Layer 5 of a small transformer language model trained on English Wikipedia (8 layers, counted from 0, width 128).
A neuron's activation on a vector x is SiLU(gate . x) times (in . x), where the dot is the dot product.
The model reads these tokens: "l" "oy" "al " "to " "the " "B" "ag" "l" "er " "c" "ause " "to " "the " "end " "of " "the " "c" "iv" "il " "war" ". " "After " "the "

The vector x that enters this layer's MLP at each token. A number n stands for n times 0.012.
0 "l": -69 218 -113 -48 82 -142 35 176 143 -91 -39 0 -28 -34 -64 27 87 -14 -86 -57 -84 -31 53 -112 -74 88 54 88 -130 -11 7 17 82 -54 154 -27 16 -66 33 -115 10 3 39 126 9 -89 160 -1 -34 -132 -107 12 176 77 10 -94 -8 32 38 -32 -17 5 86 -1 30 40 -45 240 -24 26 -42 -89 -102 -7 161 49 -87 94 -2 28 116 -113 -3 9 -15 108 -57 -114 125 -19 22 29 -80 22 -69 -67 146 -2 78 123 47 27 6 7 -164 -19 -155 -22 117 155 31 -220 -2 -103 -45 84 -58 -34 3 48 0 120 74 93 12 -73 -17 -1
1 "oy": -159 107 38 108 45 -77 23 15 150 125 12 -36 147 -53 58 -85 80 -40 -21 -105 -8 -4 35 -140 90 50 -84 48 -136 92 -26 -45 -17 -9 121 -1 45 -42 -227 -88 17 35 1 21 15 -140 138 51 75 -91 46 8 21 -7 62 -37 118 130 -13 59 -96 -3 -29 14 -100 80 -11 163 -27 -2 -68 -31 -103 -19 -82 7 49 31 -94 141 100 -153 12 -1 -72 156 -53 -25 30 77 27 -82 2 -11 -76 -32 197 88 -123 50 219 76 146 127 43 -116 -60 30 22 128 -67 -37 -83 -9 79 84 161 -18 31 -103 -193 -61 25 115 -22 -64 -90 -95
2 "al ": 0 -1 11 5 -9 28 72 38 36 -2 -54 -27 -18 -49 -103 -13 -58 -26 -60 59 -5 -19 -9 27 10 -240 33 90 -13 -9 -31 -23 94 39 17 16 46 -40 -46 23 11 14 18 0 4 24 35 -63 89 -15 136 -45 -1 14 21 9 59 35 32 66 -20 -107 -27 -32 -46 29 -45 -19 40 -33 -5 36 -17 -30 301 52 -36 -74 27 -7 49 -127 -31 65 -17 41 10 42 1 11 -17 -72 -9 -27 2 43 -29 55 13 97 108 24 5 16 52 -32 43 -100 19 -393 -14 -7 38 33 -51 -151 -73 -8 -35 -24 37 -27 31 45 -9 -17 4 18
3 "to ": -20 194 -106 36 -1 67 -93 94 -54 9 41 -63 37 -43 105 91 12 -31 42 49 86 -41 -2 -69 81 -213 43 146 -49 31 -39 79 -85 47 -56 0 -14 -34 9 39 66 97 -58 40 53 -19 -46 27 -87 -86 140 36 -98 -88 89 73 43 -38 42 -3 -22 -131 38 -33 -162 81 -103 28 55 54 -3 -96 69 -24 195 -85 -32 -123 -58 -69 74 20 -97 50 -62 -21 42 -178 66 20 -8 -4 65 22 111 75 -113 -10 40 50 -85 82 33 17 106 -53 -94 -3 -38 -327 -92 95 82 -50 -33 -25 -6 35 -8 -84 2 -28 79 60 -12 50 -7 33
4 "the ": 6 38 -36 41 -1 16 12 23 -33 18 -16 -18 40 -33 49 -9 -22 29 -7 30 -35 15 -46 -6 -43 -146 -44 39 -26 5 34 9 16 43 -73 -17 -9 -75 -23 -54 73 5 3 30 -7 153 42 67 26 -82 150 -30 -9 -68 -19 40 -5 67 5 -17 -13 -106 59 -18 12 -48 32 -15 28 44 158 -33 14 5 487 8 -81 -21 -34 25 41 -151 -111 48 -55 -37 92 21 -64 -30 92 -51 7 70 -52 18 -113 4 10 -18 92 32 -4 229 77 -1 -82 -4 -17 -93 -10 21 -17 1 -74 34 14 4 -14 -93 -41 -8 -20 33 -24 -36 -13 -92
5 "B": 41 -42 7 56 18 -37 -38 -9 100 -53 -99 23 -24 88 76 59 -9 58 -19 20 87 -59 4 36 96 76 -34 17 5 56 24 65 100 16 13 18 -91 67 -44 -15 43 99 193 0 18 29 68 66 65 -53 254 57 -16 -84 131 -10 -9 49 147 -41 -45 -3 -70 111 -73 -28 61 398 -23 -116 9 17 -21 -45 57 -21 106 87 -44 106 -8 -47 -12 -25 -32 -32 -51 3 -8 -76 32 -16 -26 -62 -2 -34 26 -19 -65 -93 13 122 -5 54 -47 -48 -130 -28 42 -37 -76 81 110 24 -12 11 -49 35 16 -83 99 44 82 -116 -41 -47 0 27
6 "ag": -64 -28 -2 21 -121 -30 92 80 30 17 1 -53 21 -36 -18 -5 44 37 -117 15 78 -87 -40 35 -51 70 7 30 -4 60 -44 97 -21 120 -63 176 49 138 14 -68 70 82 137 70 -41 227 25 114 -54 7 64 150 184 10 -131 -63 -19 -86 48 3 71 -88 19 8 -118 27 -137 320 7 -41 57 27 -17 -94 -91 -147 58 17 -77 48 92 0 -38 126 -9 123 -45 -73 171 -66 149 -97 87 -17 124 -52 47 -95 -5 -102 182 85 -4 25 7 -75 -18 -120 -34 -58 75 42 50 -3 -55 70 101 -51 -47 -24 -191 -53 -24 24 132 -50 60 23
7 "l": -56 110 -116 35 46 -94 26 216 9 -91 -108 -11 -14 -130 -134 91 -4 2 -13 6 -40 -64 -129 -161 -45 104 74 75 -92 62 -41 -14 99 -44 192 51 82 -24 -3 -84 -4 53 56 168 91 8 121 -33 -134 -32 -22 66 132 59 -3 -95 -33 -33 60 -32 -19 3 70 -41 3 33 -54 247 -52 39 -77 -60 -21 11 86 -11 17 32 -68 37 92 105 -47 221 -15 90 -147 -2 82 -75 22 42 6 -32 -37 -145 -21 38 74 162 32 100 30 -59 -209 14 -107 -52 83 173 30 -86 51 -67 3 42 32 -49 35 -20 -46 259 42 67 14 -143 61 -50
8 "er ": 73 -113 -22 85 -37 -100 93 -46 -98 -55 -61 -3 10 48 -14 -38 -26 53 3 -9 -51 34 -79 -22 -68 -153 58 15 29 103 -79 -9 11 39 0 -65 118 -9 -81 12 166 12 82 -3 20 43 11 -41 53 72 117 -86 -16 72 -48 71 31 72 34 13 27 -72 -4 -58 -51 21 -29 -38 36 -14 26 9 11 -92 255 89 -29 -52 -37 26 78 -168 -57 24 -73 5 33 -5 -40 69 41 -20 115 42 -170 18 -89 2 49 56 108 58 111 45 74 6 6 -69 13 -380 -61 6 6 -9 -12 -85 -2 14 -89 -73 5 -4 -1 104 -20 -48 -1 -52
9 "c": 64 104 121 -7 30 -145 -3 -45 -72 -47 -2 -32 32 -65 -27 5 -34 50 -105 -27 2 -10 223 -13 -41 77 204 25 -3 -69 70 -98 -12 -36 19 -130 13 -28 22 31 122 206 176 47 119 72 -28 -70 -33 -19 20 54 -33 -13 -97 22 -57 124 -62 128 78 39 4 24 -40 -48 -111 312 -71 -37 -37 27 29 96 143 -87 43 -130 46 75 100 -9 -10 -126 -16 -35 -13 102 -61 -158 25 -52 5 34 -2 9 9 8 -43 122 121 111 -29 96 -69 -22 -98 -8 -34 -84 7 -71 58 35 -97 51 40 99 63 -80 95 -33 68 -125 -91 -77 33 -100
10 "ause ": 51 -30 -10 -55 -2 -25 13 -1 41 -55 6 8 27 -63 94 33 22 84 -63 23 -38 27 23 -16 -27 -157 106 7 -69 10 -41 -68 81 -15 -19 4 96 -24 -115 14 96 45 -40 -96 5 -34 -1 51 48 75 23 28 18 79 59 -31 41 3 -69 68 -27 -11 -68 -13 -138 127 -53 34 87 -17 112 74 21 -4 211 -56 -38 -74 -4 3 -50 -109 1 148 -80 40 124 -7 20 -58 78 -38 -19 -27 13 -1 18 54 -77 65 -16 43 16 187 56 -30 82 -13 -83 -399 -57 48 -33 -49 -18 -38 -67 -37 -98 -44 154 59 -27 -2 28 14 73 -1
11 "to ": -18 206 -61 30 5 92 -68 94 -74 1 56 -70 87 -39 86 67 33 25 14 55 90 -48 39 -32 99 -179 85 136 -63 33 -31 63 -70 -1 -63 32 -17 -8 17 64 97 73 -87 29 50 -36 -62 60 -115 -85 88 78 -78 -98 127 68 -12 -87 32 -27 -23 -123 31 -55 -142 83 -63 64 15 15 52 -90 65 12 202 -93 -51 -104 -31 -73 44 40 -73 85 -52 -24 7 -178 59 -6 -33 26 51 -20 40 38 -81 13 52 7 -97 47 29 40 132 -13 -72 12 -23 -353 -59 98 101 -104 -69 -3 -16 25 14 -68 26 -12 86 71 34 37 24 56
12 "the ": -5 42 -22 50 34 18 31 52 -38 15 20 -9 57 -78 56 -41 -42 47 -10 44 6 34 -6 26 -20 -131 0 48 -17 2 43 -1 20 11 -58 4 10 -64 -20 -25 58 -19 -1 48 6 108 3 84 27 -86 155 -31 1 -77 27 -4 -41 51 9 4 -37 -108 88 -56 10 -40 21 13 46 22 156 4 16 1 484 -3 -103 -28 -7 12 35 -170 -95 116 -62 -26 42 15 -54 -27 50 -40 -26 27 -81 -6 -87 33 -10 -8 107 9 -27 209 110 27 -74 -22 -32 -131 18 49 18 -5 -100 0 -10 10 6 -117 -18 26 -31 -3 26 -47 6 -122
13 "end ": 58 -74 13 -49 -22 -39 112 -46 -50 -74 -6 0 11 -66 128 32 29 117 -54 -20 -67 -24 -67 -24 16 -97 32 -2 -98 39 -30 -40 26 48 -75 -2 73 38 -75 -28 196 23 16 6 41 56 -55 17 -102 105 78 -25 -4 -4 -50 159 -28 4 23 0 -28 -89 -5 -66 -113 108 -40 -52 25 -4 80 32 102 0 227 18 -32 -10 29 6 -34 -132 -15 34 -77 31 64 -8 -43 -7 57 -4 -42 -19 -61 63 -74 40 -25 -22 45 28 53 144 159 21 85 -7 96 -407 -35 -49 -29 -20 -83 -31 -29 109 -37 -96 119 44 -26 83 60 -24 42 -39
14 "of ": -3 46 -61 -18 -11 65 -36 94 -75 -9 28 -12 80 -76 61 12 44 -2 84 76 3 31 54 2 31 -126 -25 138 -26 -1 -3 85 117 53 -56 52 -65 39 -24 -21 36 49 -37 23 24 94 -51 -9 -51 55 62 -78 -64 -38 -87 72 -21 -38 -5 -4 -63 -93 -4 -90 -47 124 8 126 -14 193 145 -22 130 -75 331 9 -87 9 -108 28 15 33 9 9 -30 -37 -63 -53 -39 -16 66 -76 -1 -21 -117 41 -141 27 -73 82 -42 34 0 21 104 6 40 8 36 -324 9 34 23 -57 -58 -40 30 66 1 -127 57 76 27 50 -2 30 29 -33
15 "the ": 0 58 -22 46 12 26 14 45 -66 -5 25 12 76 -92 -9 -28 -25 24 21 52 21 47 -4 31 -38 -127 2 48 -17 -10 33 17 43 18 -43 -17 -4 -49 -24 -11 45 -48 5 41 -2 142 32 49 52 -61 182 -49 30 -38 -36 -21 -31 49 4 9 -27 -108 63 -55 14 -25 42 -25 36 62 187 25 35 5 478 1 -102 -18 -13 15 21 -153 -94 86 -54 -60 58 -10 -59 -9 53 -80 0 44 -75 -22 -107 27 -22 -3 109 -17 -46 207 69 32 -64 -50 -42 -114 16 16 -13 6 -88 -30 -7 10 40 -142 -33 59 -36 9 0 -55 14 -111
16 "c": 72 97 144 -17 36 -149 -13 -79 -60 -59 5 -32 17 -77 6 12 2 42 -75 -20 -3 9 233 10 -1 130 209 34 13 -102 68 -92 12 -44 3 -99 -7 0 19 31 161 241 181 43 104 66 -47 -91 -38 -47 63 52 -68 -13 -91 25 -63 97 -73 101 31 38 -5 -26 -35 -45 -109 284 -67 -58 -16 12 44 113 130 -88 57 -92 25 86 92 27 -32 -135 -9 -22 -46 97 -56 -174 8 -57 15 4 6 -26 -36 34 -60 97 98 97 -90 84 -27 -13 -103 -23 -4 -39 56 -38 77 30 -109 83 33 137 54 -137 165 -12 57 -86 -87 -88 31 -80
17 "iv": -139 -52 -4 -263 89 -34 53 77 -78 154 -139 51 -24 -148 58 16 11 48 18 115 20 68 -56 -4 161 79 -8 -14 33 -41 -11 -68 -23 -17 19 -71 -172 -52 8 72 27 92 54 -16 -13 279 53 -25 -79 51 126 41 98 -18 38 0 -4 254 169 -34 118 9 121 -64 -54 -35 -86 -8 -62 -107 -32 164 36 102 69 -109 -101 -7 -107 87 -112 -99 41 -67 3 42 33 -121 172 -55 -19 84 13 59 -204 -37 78 78 -68 77 152 -45 -175 69 204 33 52 -39 6 144 32 -127 104 -109 190 33 -32 58 -157 -200 -262 -21 7 2 26 -41 125 90
18 "il ": 4 23 18 -104 26 17 94 37 -12 21 -33 -36 49 -100 -48 1 57 21 -45 71 -39 -64 92 104 11 -105 -71 108 -4 -58 -67 -18 107 41 -27 30 60 -54 -72 -18 37 144 23 -13 -1 83 20 -33 31 -5 43 -34 -86 22 -36 -6 18 47 92 29 -22 -130 -34 37 -36 110 33 -16 59 33 74 99 81 69 248 39 -22 -104 -88 -8 14 -228 -53 24 -57 3 -22 32 -34 -31 -50 -85 -24 -13 -87 -19 -84 19 38 50 142 63 4 79 115 -21 -10 -104 -34 -364 35 86 -55 78 -38 -71 -38 -12 -74 -73 122 8 63 144 36 -66 -24 1
19 "war": -119 53 -31 -45 120 -103 24 -98 115 -92 149 -28 25 -31 24 -48 88 105 58 54 -22 69 74 -10 -56 -108 -68 -14 19 -94 7 97 127 -43 -93 -134 -87 98 -73 40 16 -151 -200 48 70 17 -16 -44 102 9 -7 86 -111 -18 -87 -11 211 -93 -7 94 99 -79 94 -15 68 34 -34 121 -51 -33 -60 58 2 -77 119 -6 -95 -18 -24 -6 76 -20 -3 75 -39 17 101 117 -98 -86 191 -24 114 71 109 -1 27 -38 -79 60 -46 7 31 235 1 -166 43 -10 -41 -27 -108 28 90 -37 -66 148 -2 64 -82 -28 -107 -13 16 -90 87 -181 26 -72
20 ". ": 41 92 21 -15 -14 -36 -57 19 34 -9 119 -19 80 23 87 0 0 7 -83 91 65 44 -79 -17 -112 -195 20 -22 58 -15 -35 -32 81 -56 -2 -52 -15 20 -43 -72 151 -6 118 34 42 -26 4 -31 -53 10 48 207 -59 7 -61 -6 57 -21 -77 -48 -163 119 46 -58 12 19 -22 -23 -52 -111 38 -47 30 -34 154 -81 -1 71 -1 13 -42 84 -5 1 -46 29 12 -78 -97 3 77 -70 -29 -38 -75 -10 2 79 -15 -3 33 16 8 -22 63 6 188 15 -85 -387 40 108 21 15 -106 93 -114 -29 -51 76 82 149 -5 13 -60 62 54 16
21 "After ": -8 -69 -26 -7 28 6 6 -6 -5 -119 10 12 57 -44 150 -16 106 28 31 57 60 100 -34 -42 34 -128 43 -9 -16 27 -73 -22 27 -21 -70 -61 107 54 -33 48 0 19 -74 -28 72 -41 -35 122 -90 62 -75 10 -58 -128 4 71 -32 -36 39 17 -69 -29 -19 11 -107 162 109 62 25 48 58 11 117 -98 285 -35 111 24 -64 24 -29 -58 -124 -61 -48 -81 16 -27 -70 -38 21 28 -5 59 10 45 -116 18 -36 -35 -70 3 -8 8 1 7 49 3 -39 -371 -86 24 35 -47 -97 -92 3 47 -11 19 70 72 74 78 50 30 -14 38
22 "the ": -31 19 -41 42 29 20 -9 51 -101 -6 43 67 95 -117 60 -66 -4 24 20 74 30 73 -9 6 -2 -134 3 29 -35 -37 41 32 42 8 -66 -8 69 -48 -6 -1 39 9 -2 47 4 137 18 93 4 -45 120 -36 -6 -87 -52 -4 -78 9 6 -18 -19 -125 41 -53 -29 -29 65 8 33 23 186 61 50 1 477 4 -35 -27 -52 16 30 -124 -160 62 -73 -93 11 -45 -48 -21 30 -13 -28 45 -127 -12 -81 38 -15 -75 124 -53 -17 171 44 24 -50 -24 -48 -131 -25 43 19 -11 -120 -14 -5 -17 29 -80 -20 103 -15 24 -9 -26 11 -77

Each question shows the input weights of one neuron of the MLP. A number n stands for n times 0.00058.

n26 gate: 58 -58 72 98 75 270 -139 -42 -85 -100 60 -138 -20 -86 106 64 39 49 14 -14 -7 -40 -17 -133 -115 55 132 -179 6 -30 -64 -219 10 139 -93 108 41 29 -40 111 67 -101 -209 -78 170 -56 16 92 -62 145 -91 -73 -7 150 -83 -275 20 -150 23 -236 -75 -6 131 -167 56 119 0 90 135 -146 70 -156 92 109 94 145 -71 -200 -20 65 -88 6 126 46 -174 0 -17 -75 -73 -95 110 -84 -98 -20 -145 -36 -187 -141 13 -19 -43 -69 -75 21 -21 167 65 -102 -180 -104 111 101 -87 -21 -87 -119 40 -70 98 -149 -64 -180 -205 80 20 41 -189 -277
n26 in: 75 120 65 23 -104 107 150 -119 -155 -79 164 -156 3 -75 -16 -91 71 34 30 71 76 -84 16 -81 -146 109 235 -80 -64 -95 31 146 121 123 91 124 10 0 29 -16 38 -19 -111 40 111 12 48 61 6 40 -14 47 -107 111 154 -22 -10 -78 76 -248 -37 -64 -7 -25 56 42 67 27 80 -166 130 -85 -61 55 96 81 -73 -92 86 226 29 -211 -123 -60 -75 112 38 9 63 -90 113 -140 61 194 -98 -100 -87 -195 -42 -37 142 -3 -114 242 -81 -72 190 -100 10 109 38 62 106 -173 -168 -63 -211 50 169 -154 -51 152 0 -67 -121 -57 -118 -45
It fires most on token 15 "the "

n153 gate: -10 -52 63 185 -26 29 57 -31 79 86 -32 -203 -3 -50 135 86 137 -10 117 -42 -32 10 -61 -7 202 134 -65 176 130 55 68 188 -19 26 195 -22 3 12 -72 -39 165 -71 -234 201 26 69 -70 43 -16 43 6 -122 -234 121 -126 -119 72 26 96 -25 -151 156 -106 0 28 -54 -159 -24 166 -135 -22 -107 -176 -30 44 -35 71 55 68 127 175 12 20 129 59 218 -141 -50 127 67 131 -3 -65 87 -27 -3 -10 -69 0 75 179 165 -41 -134 0 3 -31 -137 -177 68 273 53 -136 -43 43 -100 -128 -61 -178 75 108 10 -63 23 -100 178 -114 136
n153 in: -185 55 121 0 -98 149 -181 -6 -134 104 -48 44 -30 40 -67 -141 -41 -83 -81 -58 101 -107 -203 -129 56 -98 204 -58 -86 -96 -24 -95 115 -63 -57 18 -56 -60 -3 132 127 21 91 -100 -102 -47 20 -49 169 -49 74 -93 -286 -16 112 0 -79 -12 215 -147 -82 29 -184 18 -118 42 76 50 24 -69 -60 -123 -189 -114 -65 9 33 -240 -6 -210 45 -68 75 -51 -40 146 -3 -9 -15 80 99 241 -136 -54 -81 150 -165 126 -57 -61 18 -18 -97 -35 57 8 21 -81 -132 -66 67 -190 -35 56 103 10 -54 -42 42 -47 30 -46 90 -71 100 66 32 3
It fires most on token 19 "war"

n242 gate: -35 24 -159 -137 28 154 23 39 55 134 140 225 213 49 -38 -45 -49 13 -108 17 -124 -216 -248 -48 245 85 68 75 74 172 -12 193 66 -7 80 211 142 -74 -106 -20 58 -7 81 -102 -188 56 -61 182 16 -100 -181 -111 3 -42 49 33 85 45 134 -10 -43 119 89 -109 20 -70 -129 -108 140 285 29 -154 -102 24 -253 -20 112 -74 -71 -68 3 6 -74 305 -100 -44 40 26 67 57 -117 142 -105 -88 192 36 48 -40 26 29 27 -163 -23 55 114 -22 -59 -16 30 -71 37 43 -174 -142 -31 38 -161 -33 -92 82 -14 0 -13 42 -20 266 -109 -17
n242 in: -72 46 -28 -17 -124 -67 98 40 85 121 32 -91 228 221 -62 9 -128 54 -77 -224 45 130 77 29 38 -42 -91 -71 83 -112 70 -112 -9 -51 -140 94 -89 -18 -50 19 106 74 124 -163 -83 -47 97 -59 16 89 -9 -70 213 -23 -136 -307 -26 -33 -163 19 41 -119 227 -60 -3 -78 -58 46 139 147 -6 -3 143 -223 0 -41 -87 -67 3 16 -103 36 -70 189 -3 162 106 28 -32 -64 -9 35 -16 138 -73 -60 55 16 -61 12 105 -29 -141 3 44 166 76 -92 6 -72 304 -131 132 169 -17 56 -131 -137 90 -265 -13 -59 -75 25 -94 -217 -135 91
Its three highest activations, in order, are on tokens 6 "ag", 21 "After ", 5 "B"

n161 gate: 84 -156 -70 52 -15 138 74 160 -170 99 -230 119 -78 -88 36 82 -66 -70 18 -79 -106 102 39 62 101 -20 112 -126 96 46 97 91 119 0 -81 219 139 -27 -115 54 300 72 -111 0 0 -153 -44 -51 -90 -62 -110 -103 -26 64 -55 -45 54 -290 57 223 3 -51 -113 -35 35 0 180 117 58 153 109 -109 11 157 48 77 82 -107 221 -156 104 0 212 79 4 -184 -124 73 -148 -108 -251 104 133 75 129 -140 11 -146 112 110 -304 -127 24 -81 178 -60 279 -102 53 -39 115 -7 24 -22 -22 96 -32 -50 36 183 -210 14 10 34 194 119 -129 47
n161 in: -164 -85 14 -83 -248 76 -103 -146 127 48 0 27 175 -310 -4 0 10 -126 79 105 -96 -102 210 -163 34 -23 -113 277 -3 38 15 124 133 31 48 -88 -50 -80 90 28 -87 213 178 -193 -149 68 -89 32 -87 -60 -3 -111 7 -47 82 -24 21 95 21 -20 -213 -7 -128 -14 -10 94 -17 -20 -196 -99 99 86 162 209 50 -185 -80 -52 -305 25 -35 13 -109 106 -173 112 -194 108 -65 -108 74 -3 -84 -42 -50 -51 -113 -88 -169 70 3 -89 -159 -31 176 209 -177 135 -55 -103 -7 17 -96 -182 133 30 172 86 -73 -24 21 -106 111 -61 -108 79 -99 -171
It fires most on token 14 "of "

n106 gate: 106 -148 -38 91 -145 42 89 -74 -52 -93 -58 206 -57 -80 20 -40 31 -95 -33 -143 -86 -194 10 23 212 184 -39 -153 155 -58 65 17 -54 -67 -80 -16 -40 -15 -51 -90 26 -126 -71 72 138 44 52 16 -50 170 -94 58 20 72 -30 -139 108 -13 0 -186 31 -74 82 6 -48 -100 26 14 -29 -129 277 -15 -42 -40 -224 0 -133 174 48 213 -3 160 -74 58 -69 46 55 72 80 122 75 -55 78 200 -183 -66 66 -132 80 94 67 -13 188 -15 -161 -46 -167 60 116 151 -130 25 19 216 147 11 -99 115 -42 -31 0 -13 -182 57 -250 80 -77 -29
n106 in: -18 -128 -138 -105 -9 74 34 11 50 74 -148 217 31 -21 99 -201 -108 -121 -89 116 63 -45 -54 155 -17 7 44 -70 187 -20 -10 65 11 -6 63 45 0 41 16 75 -153 -190 -5 0 155 -8 92 0 78 174 26 91 6 -39 160 -112 -99 38 -37 -179 8 8 -76 199 115 -86 58 0 -174 -71 68 -46 -61 -23 -103 8 -49 89 95 314 72 -30 -57 -127 -76 6 -97 -6 34 -130 -19 -35 217 55 -95 -28 -38 -112 5 114 65 25 123 42 76 92 -146 32 -6 -38 40 39 82 -133 -39 -37 137 48 -141 53 67 52 -111 -55 -35 -25 -36 211
Its three highest activations, in order, are on tokens 3 "to ", 13 "end ", 11 "to "

n126 gate: 38 97 67 230 -135 -179 -17 -176 -86 -202 -74 237 -57 -17 -111 124 -138 137 -120 -58 -34 -80 105 173 230 116 10 -58 36 -248 27 -14 43 -101 -206 63 -63 124 126 -20 -58 -7 44 86 -75 -106 -71 24 -118 -189 -6 -200 24 37 347 -110 -21 -107 -129 96 -60 -149 119 -223 -20 102 82 -140 0 -6 -130 16 7 -94 -5 -7 -17 146 54 76 34 -111 -21 118 -52 -72 -3 -23 -195 10 121 -160 79 7 -49 -83 -104 -159 3 7 -111 47 70 0 25 208 -126 -72 -146 -95 -89 199 -42 14 53 53 67 20 79 -53 -269 -211 112 -9 -41 78 -13 -45
n126 in: 117 161 -99 185 -71 28 -22 -118 122 60 -132 -40 -110 114 -23 0 46 28 36 -176 151 59 47 65 37 31 -45 26 -158 9 80 -52 109 -3 -148 25 -20 152 21 95 -79 -73 143 65 -70 -133 105 -48 -162 -149 -29 -69 152 -94 255 -46 -115 122 -161 161 -74 54 -100 -226 -44 131 -3 -3 -61 -151 -181 15 -6 -120 94 -178 -118 101 22 119 278 -53 40 90 -29 115 41 37 -25 15 49 -10 124 -117 -154 25 6 53 -85 92 -185 -131 -46 -63 94 188 -175 -117 13 -52 10 -83 -127 -127 115 -19 75 28 -6 -151 -93 -225 43 -31 16 -27 88 118
It fires most on token 11 "to "

n53 gate: -140 197 -53 99 -49 -66 -6 -3 81 -135 107 25 -258 29 13 -125 52 28 -142 -90 -54 -38 145 42 41 -65 52 -145 -37 19 17 75 62 19 110 -102 -117 -6 3 13 131 -29 -32 71 -184 84 15 113 -74 89 -17 13 -36 188 223 56 -74 110 22 -16 -198 45 -111 50 41 86 16 56 38 -66 9 -270 174 -19 -38 -56 -287 -105 38 145 -109 27 3 190 -107 129 73 -34 -22 313 135 -83 35 -143 -43 103 -129 -68 49 -15 22 -75 -53 -181 30 99 112 3 -3 -5 -19 -9 -43 39 -174 -124 167 41 96 -197 184 84 6 92 125 67 3 186
n53 in: 86 -111 195 19 206 179 80 128 -28 -210 71 -180 -61 67 -35 -134 18 40 -52 -19 46 135 -65 -44 -70 129 -290 0 6 193 90 143 -201 -46 -65 -15 -16 -39 187 100 41 -25 -103 130 121 -21 56 -70 57 -143 -14 62 -140 -22 35 39 -72 3 -68 -58 -39 -56 13 -79 -43 236 63 42 85 12 77 130 -151 92 50 89 196 9 25 57 128 160 152 -88 -60 -60 -71 -39 -65 59 -153 31 -38 -9 51 -61 -104 91 30 42 -234 -37 18 -25 -13 -164 126 -95 -124 -104 25 -12 170 -32 -10 75 -77 -219 12 -75 6 -136 127 5 -34 3 -166 34
On which token does it fire most, and how strongly? 11 "to ", at about 0.48

n125 gate: -115 -80 145 -86 -101 20 110 -13 80 228 -55 -36 227 142 -50 63 -35 45 235 -27 -29 159 23 225 26 126 3 -20 25 -7 26 138 142 -143 75 218 -10 167 103 -112 -30 -149 -88 186 -10 58 -128 30 -111 51 -12 0 -138 77 -112 83 -160 100 98 196 -183 56 -83 32 -39 -105 -26 94 17 13 -141 -9 -3 -17 8 110 20 -39 -56 83 53 -68 137 -62 -114 33 79 -39 -58 100 10 3 -129 99 241 42 13 -109 235 175 -186 -110 -144 51 63 -50 -101 -180 -85 26 143 38 -132 -81 105 171 -98 -101 33 185 -170 0 96 43 129 -78 -28 162
n125 in: -82 -194 -6 -54 47 -119 91 -6 -44 36 -234 115 124 3 -109 29 -65 85 -127 68 12 -39 119 219 93 42 25 -133 203 156 -51 78 15 94 -85 6 47 -9 -17 126 -77 -89 -45 -21 89 138 -160 -50 -128 -59 11 0 104 118 -35 -93 -40 -44 61 24 18 67 -23 -36 63 52 6 -160 -146 149 -91 20 146 107 25 -15 108 61 -153 230 -34 55 54 139 -175 59 -31 21 -146 64 -12 105 111 141 -29 51 -128 117 97 -125 24 -327 -33 114 -26 -52 27 14 -40 43 167 27 100 -32 92 257 -94 -24 -185 -63 -71 115 134 30 -71 -73 0 74
It fires most on token 3 "to "

n91 gate: 118 -17 -86 -67 -34 -141 23 -55 7 73 -53 -146 -83 24 -52 -52 202 -10 56 -20 20 60 17 72 -139 -77 65 92 39 88 230 -55 -129 -147 120 109 -208 271 16 17 -105 -152 43 59 -171 135 92 -38 62 175 138 -81 -76 76 146 -86 -222 -69 -84 -115 43 42 53 13 -132 63 -115 -45 109 13 -64 -116 -328 -79 27 -86 88 50 -10 -41 95 0 -84 -21 -169 72 -24 168 -207 -54 -146 -169 64 24 -118 106 27 138 119 -85 7 -27 -33 -52 79 190 95 -278 -50 118 126 108 -58 -170 38 169 87 -117 163 -62 79 -154 69 -71 166 -22 -19 -132
n91 in: 54 0 30 -26 44 -111 -94 0 -173 -52 77 58 82 -235 3 -281 -81 -27 -336 -12 52 18 -43 -16 152 83 85 -175 145 -133 -86 66 70 58 -55 -205 29 -124 152 -9 37 90 71 33 22 78 -38 -69 15 -12 -76 194 44 -141 -223 48 125 6 25 -72 154 -168 -92 142 133 -58 0 -18 25 -103 97 121 -119 69 -67 79 71 68 -22 75 56 41 -74 -130 192 -138 -185 -136 -21 129 185 53 -6 -56 -128 67 -19 27 53 42 190 37 129 22 -7 -52 -128 60 -22 -75 -100 129 201 -25 70 75 67 80 81 -12 -63 -16 6 43 3 -59 83 -6
It fires most on token 6 "ag"

n30 gate: -10 -63 -95 -182 25 3 -6 48 35 194 -117 -28 -12 90 -159 155 -100 -6 -142 -126 49 9 -59 -79 192 185 -177 192 -146 -19 73 10 162 74 99 -12 -134 30 14 -75 116 -22 17 -30 28 191 3 73 -199 -39 -14 22 -140 45 77 -9 -135 3 -205 119 -3 151 -46 -161 122 -178 -66 123 35 -127 -98 -101 44 200 32 0 41 115 -162 57 -19 131 52 131 184 117 -31 -85 22 -9 129 37 -97 -134 -80 -40 -28 143 107 -24 80 -86 15 -62 -36 -100 -38 17 -50 12 91 -61 57 64 -6 307 37 -87 -72 118 -13 -16 -39 71 -38 -130 110 -88
n30 in: 182 -3 22 -21 58 -68 127 126 -9 -45 -28 -11 -59 41 116 8 100 -155 154 29 136 -48 26 -157 -193 -37 116 -55 77 26 27 169 -81 -3 113 8 -56 11 77 -223 34 -46 -39 64 11 -145 -51 -67 3 112 21 88 3 26 -103 -75 90 -35 28 -56 14 76 91 -61 81 64 -3 120 -141 19 68 -11 -208 -58 -73 65 14 -65 86 113 -83 -67 57 -240 -114 136 -48 17 -135 -149 -63 -49 26 -57 -348 -20 0 -36 101 240 -45 138 -167 -39 15 51 60 -13 117 42 179 58 -11 135 53 52 37 -88 63 -22 38 -46 58 -73 75 -125 -57 -78
Its two highest activations, in order, are on tokens 7 "l", 0 "l"